Layer 8 of a small transformer language model trained on English Wikipedia (12 layers, counted from 0, width 64).
A neuron adds its activation times its output weights to the MLP's output. To switch it off is to set its activation to zero at one token and run the rest of the model.

Output weights of the MLP neurons that the questions are about. A number n stands for n times 0.0022.
n3: -43 179 -54 -226 -157 -16 18 123 16 -110 -82 -22 291 41 -204 156 -151 28 -275 -287 268 -66 206 -188 92 67 -225 100 349 -65 -210 -61 -50 84 -30 55 10 257 55 -304 175 -132 159 46 -129 -217 -70 52 -48 -287 45 180 -34 -226 107 262 22 -35 172 270 168 -151 234 -57
n14: 22 117 -333 -141 221 10 -207 -82 181 -59 95 135 129 -14 -75 -84 -115 -28 7 -41 -147 0 -11 9 147 -217 71 138 -31 -58 -17 -51 27 67 5 -34 70 -86 283 131 55 87 4 -288 68 112 -154 60 -223 122 121 0 30 87 46 -140 109 -42 -29 -7 121 -44 -65 -175
n22: 134 -261 188 16 -177 -124 -265 61 -69 -47 193 -234 182 272 -76 238 166 32 21 116 -117 188 310 -23 -27 -83 -91 55 -95 56 97 117 -3 -102 -62 53 27 -93 40 -140 -161 250 235 -80 -147 0 -122 -65 36 164 139 -148 30 -72 121 -44 213 277 26 -119 130 -39 155 -157
n29: 86 53 -5 180 34 279 -103 -312 110 49 124 -107 -5 -90 87 -150 206 112 -263 -122 173 -28 262 -94 61 9 94 -84 -217 125 325 16 -24 111 -97 185 100 18 121 -34 -107 165 -114 -147 -28 -32 -4 144 90 -94 153 -72 224 -101 126 72 182 63 30 82 -121 -261 45 -15
n51: 115 -118 191 -58 -66 52 96 -20 48 -22 135 -126 -255 69 -97 -229 11 -111 -144 467 76 -136 109 109 -81 133 -270 -7 -118 83 -156 212 -4 -104 -120 67 -39 176 -184 25 -151 283 -19 13 44 7 -43 -35 59 257 93 37 82 -252 -166 -17 -91 -114 -240 -79 -78 45 124 -101
n69: -103 -35 -151 197 -22 -72 -97 -120 -101 -41 -296 83 -5 70 96 219 -30 80 124 -39 -61 109 145 40 69 269 -46 156 42 -318 -87 -231 351 -206 -8 -47 177 -44 146 -7 -35 119 269 -38 -29 3 -18 126 -17 136 78 11 3 -23 -58 46 133 25 -100 145 -131 -51 -67 -7
n70: -131 -219 -18 -198 78 23 -210 149 -27 -330 38 325 74 18 -198 110 51 116 30 22 165 -114 -214 91 -207 143 -286 78 238 62 83 105 -54 -309 -70 -9 -222 -43 202 138 161 153 -213 189 33 -237 -57 79 175 121 300 -26 105 35 127 2 80 -152 -166 43 191 107 131 78
n75: 20 354 -94 -221 -120 119 6 -68 17 -87 37 -16 122 168 -132 45 108 211 115 203 139 58 61 -71 -17 23 116 147 91 82 222 221 -198 -43 183 -261 -105 202 -75 -94 64 38 -117 203 112 -56 125 -145 79 202 172 71 30 15 -128 -18 -119 -96 -316 35 -13 -20 251 -34
n104: 24 -92 187 137 -147 248 16 -117 337 20 346 -21 47 -114 -4 -76 67 -82 -90 133 -134 49 54 -236 -96 12 -77 -123 -271 -33 15 -15 86 99 56 -27 376 209 -12 102 -62 -24 -213 109 -78 64 29 -189 111 -52 164 -177 -174 -28 259 88 -45 9 27 60 -15 11 -99 -129
n105: -128 183 62 99 -28 100 -193 -42 206 -161 -49 -184 -159 -276 49 -122 37 51 -178 201 99 268 1 83 60 172 -94 -198 68 -92 151 -171 -125 -2 -144 33 -186 165 -157 118 153 228 139 105 113 -169 5 172 -5 140 56 51 50 55 108 65 -170 -178 -240 101 -185 -123 231 43
n106: -122 -62 130 174 3 101 196 -236 83 129 -233 -50 262 -97 -93 -201 45 -66 25 9 30 46 -172 -133 -182 7 146 241 89 107 145 -68 -45 415 -88 -10 -161 76 -5 -181 -87 86 132 80 133 -7 8 150 99 21 -118 -92 93 -266 189 -131 82 68 -13 196 -62 4 86 -95
n113: 81 -265 104 -23 -392 194 153 -104 -261 85 -126 -40 63 -33 184 333 267 94 -110 237 -39 -133 -52 133 -244 -164 -232 -122 -134 -248 -230 9 -4 -21 -11 -40 -213 118 154 77 -121 51 -32 97 -117 -67 127 -82 107 193 41 199 192 409 -214 89 89 130 -105 -56 206 -59 -62 264
n114: 34 -233 112 -193 -130 49 88 -14 -23 -68 -377 340 100 -32 -132 304 -33 -58 -261 100 -71 -10 68 61 201 -19 -231 -156 107 -148 -127 206 -13 -83 -79 101 -128 -138 -162 71 334 -76 137 -49 245 -19 99 231 71 -292 -138 -118 43 -292 288 -10 -117 -126 22 -72 -65 104 -33 126
n146: -42 20 -185 58 -80 -30 30 56 -218 49 117 93 74 -117 -230 182 -206 -173 161 -97 203 11 -44 156 161 -78 -46 -143 -71 72 65 278 39 94 -73 211 74 -247 -15 162 -96 -267 170 130 180 -116 52 -307 -107 132 -1 272 -51 243 14 -271 -66 156 50 -96 -175 147 7 9
n156: 103 19 30 49 133 100 -113 -23 -242 -6 192 -7 327 22 -122 -138 -180 102 -119 -125 -169 -164 58 321 49 -2 276 -299 -146 205 103 67 6 215 96 -152 149 183 -167 -223 150 -92 -3 224 -273 -213 43 -186 -284 17 -155 -19 65 -19 -6 73 26 -14 25 125 16 7 30 -12
n174: 180 -175 -183 -383 175 2 47 -47 33 -135 -14 -199 -27 256 7 14 -64 41 -103 -37 40 -55 170 11 63 -42 -56 -75 -147 61 24 -103 53 -218 -58 -21 35 -48 32 -1 100 83 13 85 48 -13 145 99 -56 -3 131 22 -4 39 19 120 -53 -85 20 11 35 74 87 -191

Each question names a token from some text and the token that comes next. It shows the activations a of the neurons there, in the order above. A number n stands for n times 2.1.

Then comes g, the gradient of the next token's log-probability with respect to the MLP's output, scaled to length 1. A neuron's effect is roughly proportional to its activation times (output weights . g). A number n stands for n times 0.0011.

"a", then "j"
a: 0 0 14 59 -1 0 0 0 0 0 0 0 0 0 0 -2
g: 148 24 -110 61 91 -147 -105 86 242 61 10 95 23 -139 132 -29 37 -15 -61 -143 -13 19 78 -137 130 -184 -91 -36 135 47 201 21 -222 -10 116 -9 -85 277 -142 -81 4 -82 -132 -141 179 -36 14 -39 -52 -79 -127 -46 177 -155 -59 -46 21 230 -4 -170 -124 57 11 -120
Which neuron, switched off, lowers the next token's probability most? n29

"ou", then "nt"
a: 0 120 1 27 0 0 0 0 0 11 -11 0 0 1 0 0
g: 6 -33 -201 115 -22 -19 -189 12 69 79 143 -44 -44 -108 -18 88 76 -147 -167 65 -178 108 10 -115 -6 326 -30 -106 8 81 102 -191 -178 -133 76 126 -68 163 -42 -25 -55 -204 59 17 -113 -83 30 -27 -3 -34 24 27 21 137 213 -141 152 -59 64 280 54 7 122 51
Which neuron, switched off, lowers the next token's probability most? n29

"0", then "2"
a: 0 -8 -17 0 0 0 0 0 0 8 0 -39 0 39 -2 0
g: -99 79 -145 -150 -214 178 -23 -129 -120 121 97 31 -157 -15 140 -54 -126 150 -55 -23 241 -6 -141 -116 44 -50 200 -41 125 -64 126 -63 43 139 174 17 170 -180 -57 71 163 -102 5 25 92 -55 32 -102 117 18 93 -113 -142 -155 115 -29 -67 99 54 -31 -53 169 153 -134
Which neuron, switched off, lowers the next token's probability most? n113

" to", then " d"
a: 0 40 11 -1 0 0 0 -3 0 0 0 38 5 0 0 159
g: 85 39 -318 5 51 -170 -137 -52 -33 13 74 2 -52 67 -98 -67 -32 -43 11 203 -267 24 -148 -49 50 75 90 158 82 34 -48 12 112 -49 16 25 161 39 195 -180 31 -123 -16 -123 -168 70 -101 -134 -5 83 -218 -142 -6 217 -164 -52 38 -99 -21 -162 -62 -142 131 85
Which neuron, switched off, lowers the next token's probability most? n14

" to", then " h"
a: 0 78 35 -8 0 0 0 -3 0 0 0 63 4 0 0 150
g: 100 -162 -206 -66 -132 29 51 -41 -82 -63 -117 38 43 1 142 -29 -6 165 -181 114 -8 -51 -25 -21 69 135 247 75 -3 -52 -154 73 -82 -62 -244 -45 31 162 -31 120 -47 -46 -15 68 -363 53 15 92 51 89 130 155 171 -49 22 -62 -121 -31 -72 286 51 39 55 96
Which neuron, switched off, lowers the next token's probability most? n113

"al", then "ist"
a: 0 -18 0 0 1 0 0 0 0 -2 24 0 0 0 0 0
g: -162 105 -103 -95 98 126 64 -3 233 -7 -95 -58 -66 13 -61 -118 166 -45 -3 298 -84 -49 32 -58 -66 7 194 -319 -15 5 184 40 63 25 -79 -3 112 91 -229 56 -165 -173 -115 226 78 120 34 16 18 43 -35 69 -95 222 8 -58 11 36 26 -106 132 -38 -74 -17
Which neuron, switched off, lowers the next token's probability most? n14

"d", then " he"
a: 0 0 0 0 0 24 0 0 0 -14 1 37 0 0 0 0
g: -217 -133 -85 99 -22 -222 174 134 56 76 -203 -60 44 77 66 272 -19 -44 -92 70 224 -33 -53 -45 75 -105 60 27 37 1 -154 187 -164 -20 31 23 -90 -107 0 113 80 -181 39 78 -39 -42 109 9 -113 142 157 185 61 -191 82 -53 -146 1 -39 90 20 -186 133 72
Which neuron, switched off, lowers the next token's probability most? n113

"ast", then " in"
a: 0 -1 0 0 0 65 -2 1 0 0 0 0 0 -10 3 0
g: -246 -31 -5 -26 -108 -496 -78 -6 -40 78 -175 47 -28 -19 98 -189 -96 -38 -54 26 -99 -43 -26 34 -12 196 75 -42 -32 -94 -204 -44 -57 -47 -111 -16 -17 198 58 -8 -30 -119 15 -140 -105 13 -66 14 -118 -110 -26 33 134 144 -76 189 44 85 118 -41 103 36 -158 -64
Which two neurons, each switched off alone, lower its probability most, in order? n69, n146

"C", then "h"
a: 0 1 0 -1 0 0 0 35 0 0 0 0 0 -71 0 91
g: 159 130 312 -89 -48 -178 132 -13 162 -4 -63 147 -21 -172 145 62 -88 15 19 -226 -163 -159 11 -127 -88 112 -146 -128 46 95 134 7 -15 20 262 -167 22 252 79 -19 -63 2 45 -81 -61 -34 47 42 113 102 -13 -4 126 -59 76 94 18 92 -69 -81 -37 95 166 -40
Which two neurons, each switched off alone, lower its probability most, in order? n146, n75

" that", then " the"
a: 0 18 58 0 20 0 0 0 0 4 0 0 8 7 0 39
g: 246 -53 266 6 -68 -43 -53 -126 181 -117 87 -61 -139 134 -54 82 16 -157 13 -92 -75 -123 228 9 -101 39 -289 -73 50 -78 -30 -37 12 32 72 66 142 -190 -58 -143 -117 28 -128 -157 51 -23 -11 -7 45 -169 -2 -96 -183 93 -135 20 -66 -14 92 39 -102 153 -80 -198
Which neuron, switched off, lowers the next token's probability most? n22

"our", then "t"
a: -1 -5 0 0 0 0 0 0 0 -7 0 0 0 -43 -32 0
g: -38 -198 268 85 -66 -13 86 -86 171 102 -112 -16 -60 49 -70 -35 120 24 -64 101 46 53 47 -82 40 317 -67 -136 -26 90 166 -2 -250 -117 12 26 -36 254 -107 -9 85 -25 92 31 -131 -52 159 86 95 -15 -176 78 -124 252 162 -93 19 -56 29 125 6 106 -22 47
Which neuron, switched off, lowers the next token's probability most? n146

" n", then "e"
a: 4 -11 1 5 83 0 0 115 0 0 0 0 0 0 0 89
g: -102 -117 97 26 -207 60 106 118 -6 -50 64 -118 -54 -17 166 -191 -64 84 -22 -42 66 -136 -317 77 -113 -115 66 195 220 -143 52 178 -84 15 55 -25 -98 83 -25 -156 110 -134 149 104 113 -133 -39 141 -16 150 110 -74 103 168 -162 -37 87 99 47 59 61 -23 120 51
Which neuron, switched off, lowers the next token's probability most? n75

"or", then ","
a: 1 0 0 0 0 30 -5 0 0 0 -1 0 0 0 -1 0
g: -150 49 -42 35 -107 -418 -34 54 -24 4 116 -110 29 86 177 -35 128 -42 -40 206 -87 -220 97 20 -54 17 -239 65 -36 23 4 -12 58 -97 -204 56 -246 -121 157 -175 -150 117 36 45 99 -2 -8 13 -104 94 -60 121 29 102 82 -14 98 -10 25 94 -170 -69 -21 32
Which neuron, switched off, lowers the next token's probability most? n69

" the", then "ir"
a: 0 33 0 0 0 0 0 0 0 1 -45 0 0 28 -15 -1
g: -36 -88 94 83 106 476 -59 33 78 49 194 73 -3 -32 17 -58 26 74 32 56 89 17 -138 -100 77 -90 188 -90 178 28 -36 149 -53 83 -67 30 77 172 -111 73 -68 -102 50 -97 -91 132 2 -108 114 117 60 67 -13 373 19 7 61 -30 -63 -122 -78 12 -46 -62
Which neuron, switched off, lowers the next token's probability most? n146

"ud", then "g"
a: 0 0 0 0 0 0 50 0 0 0 -71 0 0 0 0 0
g: -66 -148 -87 34 -115 99 -153 -114 88 174 -113 205 209 -44 15 48 -15 122 73 -181 11 68 51 -100 -44 239 -89 248 162 43 -22 36 -183 -82 128 -49 -47 -151 64 37 193 91 -175 62 -108 -60 -54 120 178 -105 -71 -106 -174 107 75 23 -11 -122 -69 -100 9 42 -84 122
Which neuron, switched off, lowers the next token's probability most? n70

"es", then " that"
a: 0 0 -1 0 21 0 0 0 0 0 0 0 0 0 0 0
g: -106 102 145 40 -97 -73 39 83 366 11 85 -120 119 -56 -189 236 24 -57 -54 -169 277 -1 -92 -95 103 92 109 58 -79 9 120 -82 107 -27 -102 158 -10 3 174 73 36 -9 17 -96 -65 -115 60 -19 -88 -157 15 216 -7 -103 1 -88 -38 -44 37 194 -181 26 -115 42
Which neuron, switched off, raises the next token's probability most? n51

"d", then " R"
a: 0 0 0 0 0 -1 0 0 0 0 59 0 0 0 0 0
g: -56 -135 195 46 -101 39 -5 118 -373 88 -339 -84 11 -87 -86 -43 -3 -16 -61 -100 -20 38 54 119 71 -71 164 -233 -45 -43 -68 -36 -16 -36 82 -71 72 -74 -232 -2 107 -76 8 68 161 -8 21 -11 -95 -32 10 -43 54 -354 92 -31 77 60 -28 -130 49 15 -100 59
Which neuron, switched off, lowers the next token's probability most? n106

"art", then "ing"
a: 0 0 0 0 0 41 -1 -32 0 0 0 0 0 0 0 0
g: 24 110 -4 -22 -57 232 193 -58 102 21 -59 229 5 -30 -38 231 56 -67 187 232 -174 43 -228 29 -51 -43 -98 -252 110 -22 -101 -21 76 -25 135 -37 153 -18 55 128 10 136 122 -53 -136 -175 -1 18 33 62 40 30 -97 -68 89 90 -38 134 -104 -220 119 9 -46 154
Which neuron, switched off, lowers the next token's probability most? n69

"her", then " p"
a: 0 0 0 0 0 12 0 0 -4 0 0 0 0 0 0 8
g: 134 -12 -223 59 -54 -16 39 -139 -226 90 -50 -47 73 -79 -120 -35 86 -62 -66 357 8 153 22 36 -78 -149 -2 216 -110 -34 46 125 -79 32 163 -20 -104 1 45 23 90 -84 64 -103 287 -50 29 -108 103 1 8 17 -7 134 36 -202 6 54 32 -295 -98 -81 111 9
Which neuron, switched off, raises the next token's probability most? n69

"n", then "ation"
a: -5 -35 0 0 18 0 0 -4 0 0 0 -1 0 0 0 0
g: 33 55 -82 -55 88 214 140 -55 61 8 -108 9 13 -90 -164 115 -27 -111 67 -29 148 -58 155 -18 39 17 -214 -87 -70 33 -340 -166 16 -83 -26 108 51 -150 -153 36 -10 25 -294 -72 261 119 -27 -13 -52 -27 3 61 46 143 92 -8 -60 98 66 121 145 34 -218 120
Which neuron, switched off, raises the next token's probability most? n14

"er", then "\""
a: 0 0 2 0 0 17 -20 0 0 0 -68 0 0 0 2 0
g: -22 145 187 64 -111 -208 130 -84 -87 -26 183 -27 -73 -81 62 74 -34 98 32 42 291 61 45 96 -26 -35 25 -32 93 -3 -32 -22 46 -137 98 -19 139 -51 -87 124 208 -216 107 -199 -48 12 19 3 359 94 -154 250 85 134 29 93 -15 91 5 29 -75 10 53 -14
Which neuron, switched off, lowers the next token's probability most? n106

"The", then " c"
a: 0 -52 0 0 0 0 0 0 0 -92 -3 0 0 -54 25 -16
g: -65 144 202 22 152 23 -22 -62 86 79 -18 153 -24 -3 60 54 -14 -10 -126 60 61 -72 181 122 -8 95 -176 83 28 -118 55 -14 237 63 -28 -44 -141 32 171 -119 -87 -203 59 53 2 -110 -13 -110 -154 150 90 56 -33 93 -195 -6 192 -225 137 150 -102 -97 290 -48
Which neuron, switched off, raises the next token's probability most? n105

"st", then " f"
a: 0 -6 0 0 0 12 0 0 -58 0 0 0 0 0 3 54
g: -222 53 -183 -62 135 182 70 96 -94 19 87 -83 4 -82 -151 -83 -34 103 72 178 47 135 81 82 -164 -28 210 6 -162 36 -24 32 -222 54 -136 -144 -86 111 261 -138 102 -38 -64 -105 -111 -75 0 -11 95 50 123 -63 63 -134 122 -163 112 68 -4 -92 101 -9 -4 -236
Which neuron, switched off, raises the next token's probability most? n104

"ing", then " v"
a: 0 -11 0 0 0 22 0 1 -76 0 0 0 0 -2 9 5
g: 138 71 -228 20 198 -92 229 57 -143 12 184 -147 -16 71 -165 30 11 -42 104 -63 60 24 -50 75 58 81 177 114 -101 -48 -9 9 55 -99 60 -159 93 -227 -77 -91 30 -75 -107 -11 51 -204 50 128 -77 63 -222 -83 12 25 130 -122 31 -91 28 -328 31 56 123 93
Which neuron, switched off, lowers the next token's probability most? n104

"v", then "ent"
a: 0 0 0 2 -2 0 0 0 0 7 0 -89 0 2 0 -1
g: 92 -54 -297 93 -56 94 48 54 89 -65 -42 -15 -76 -200 -113 155 -20 -50 -42 -116 -2 128 -74 51 -30 -149 87 118 -126 97 9 -161 132 62 55 31 129 -29 -28 54 -65 -105 29 -99 74 114 67 -29 -182 70 -91 -166 286 -163 51 -96 55 129 66 207 -215 182 -163 -47
Which neuron, switched off, lowers the next token's probability most? n113

" |", then " W"
a: 0 0 0 0 49 0 0 0 2 0 42 0 0 2 -19 222
g: 128 -18 -85 4 -59 408 108 56 -267 -57 -193 -9 24 38 -138 87 14 16 30 31 2 -98 83 -144 167 -120 151 -61 -103 -86 41 114 42 -32 -55 -85 -32 -183 -80 79 65 -275 94 132 -8 -105 11 192 15 -151 -123 -41 129 81 -43 36 156 -72 -36 107 67 -78 56 8
Which neuron, switched off, lowers the next token's probability most? n174

"\n\n", then "|"
a: 0 0 0 0 28 0 0 3 0 0 0 0 0 82 -2 -1
g: -104 4 210 100 -31 -198 -15 -132 -47 19 23 -88 -28 -65 -22 -31 -31 -52 -48 176 3 -4 -166 -120 -10 100 30 200 -108 87 -35 -321 -55 -1 -162 117 30 -74 -38 -9 90 144 -27 84 49 78 -44 26 -160 -170 -52 -69 -84 -28 -149 -167 -200 -131 -120 -177 209 -224 8 -132
Which neuron, switched off, lowers the next token's probability most? n51

" re", then "m"
a: 0 78 0 92 0 0 0 0 0 0 0 0 0 0 0 20
g: -66 -92 10 38 -126 325 284 64 44 -120 -14 138 78 11 -21 140 -39 5 78 186 68 186 -129 92 256 22 -29 -155 -77 8 -134 8 50 -75 63 17 54 111 145 44 -139 61 -168 90 184 -130 55 61 -166 88 32 57 34 -206 -144 30 -109 -32 52 5 27 -97 107 116
Which neuron, switched off, raises the next token's probability most? n14

",", then " U"
a: 0 0 0 9 3 0 0 0 0 0 0 0 0 0 0 296
g: -124 76 122 27 49 101 131 16 31 108 -14 -98 87 -181 23 58 -90 74 -14 -130 144 -50 228 306 20 36 -12 -66 -56 -3 -65 -129 99 46 -85 -54 -156 72 -152 109 -6 135 -87 41 184 -78 135 135 1 -154 248 -7 -110 -70 100 27 77 -62 156 -2 242 112 -80 217
Which neuron, switched off, lowers the next token's probability most? n174

"ar", then "l"
a: 0 0 0 0 0 0 2 0 0 0 -130 119 0 0 0 39
g: -151 -127 -170 -10 60 4 -32 -30 269 40 -34 105 55 -77 71 -98 8 -14 19 5 -198 20 -105 264 159 240 -134 -132 18 -128 167 -7 -51 -25 13 30 -119 192 -121 108 225 -100 -167 -146 187 -107 -20 52 70 128 6 -94 -33 55 156 207 3 -57 -84 14 -68 20 -47 -3
Which neuron, switched off, raises the next token's probability most? n113

"it", then " "
a: 0 -9 0 0 0 11 0 0 -56 0 2 0 0 0 0 0
g: -237 -5 165 65 -102 -202 10 -118 -114 -53 -48 -22 -59 -10 -116 -66 53 165 184 -111 288 -35 -83 75 -46 -8 -70 40 -68 78 -227 -136 -49 5 48 -64 -50 224 -184 -117 -71 79 -53 -113 -89 -12 -34 -10 171 121 60 -124 -74 -224 1 -49 35 -109 -62 -230 83 138 94 -30
Which neuron, switched off, lowers the next token's probability most? n104

".\n\n", then "=="
a: 0 0 0 0 32 0 0 7 0 0 0 0 -1 278 -5 -34
g: 3 -9 177 22 104 -80 -167 -166 126 -34 -127 26 -23 -207 146 -36 -13 -285 137 -144 121 92 -9 129 -48 -139 96 -28 -182 -40 1 15 -105 9 -15 75 -59 -7 150 82 -130 299 0 -142 174 -34 -104 121 103 99 -4 10 32 -278 -142 153 -6 89 -9 -28 66 -33 -21 71
Which neuron, switched off, raises the next token's probability most? n146

"s", then "."
a: 0 0 14 0 0 -49 0 -62 0 0 1 0 -2 0 0 62
g: 73 -110 -116 188 52 100 89 -48 -114 -104 140 -98 5 -5 130 195 162 69 -22 92 47 -38 -54 162 -47 17 126 203 216 -99 13 -74 -52 74 12 69 -76 119 -139 -169 41 119 74 -23 -110 15 64 98 -71 -20 -37 314 -16 119 -175 43 236 205 -8 209 23 21 54 92
Which neuron, switched off, raises the next token's probability most? n69

"es", then " from"
a: 0 0 -1 0 0 0 0 0 0 0 0 0 53 0 0 0
g: 12 51 41 -15 -79 234 -116 -128 133 -51 109 -29 -165 -143 -109 -111 -93 2 133 -218 -213 -1 -84 -191 88 -228 246 172 -103 -215 -133 -88 -75 -106 -72 145 65 -146 8 73 43 60 -97 20 67 168 -159 -24 39 35 31 -42 -33 127 9 23 -40 113 159 -126 60 -21 12 3
Which neuron, switched off, raises the next token's probability most? n114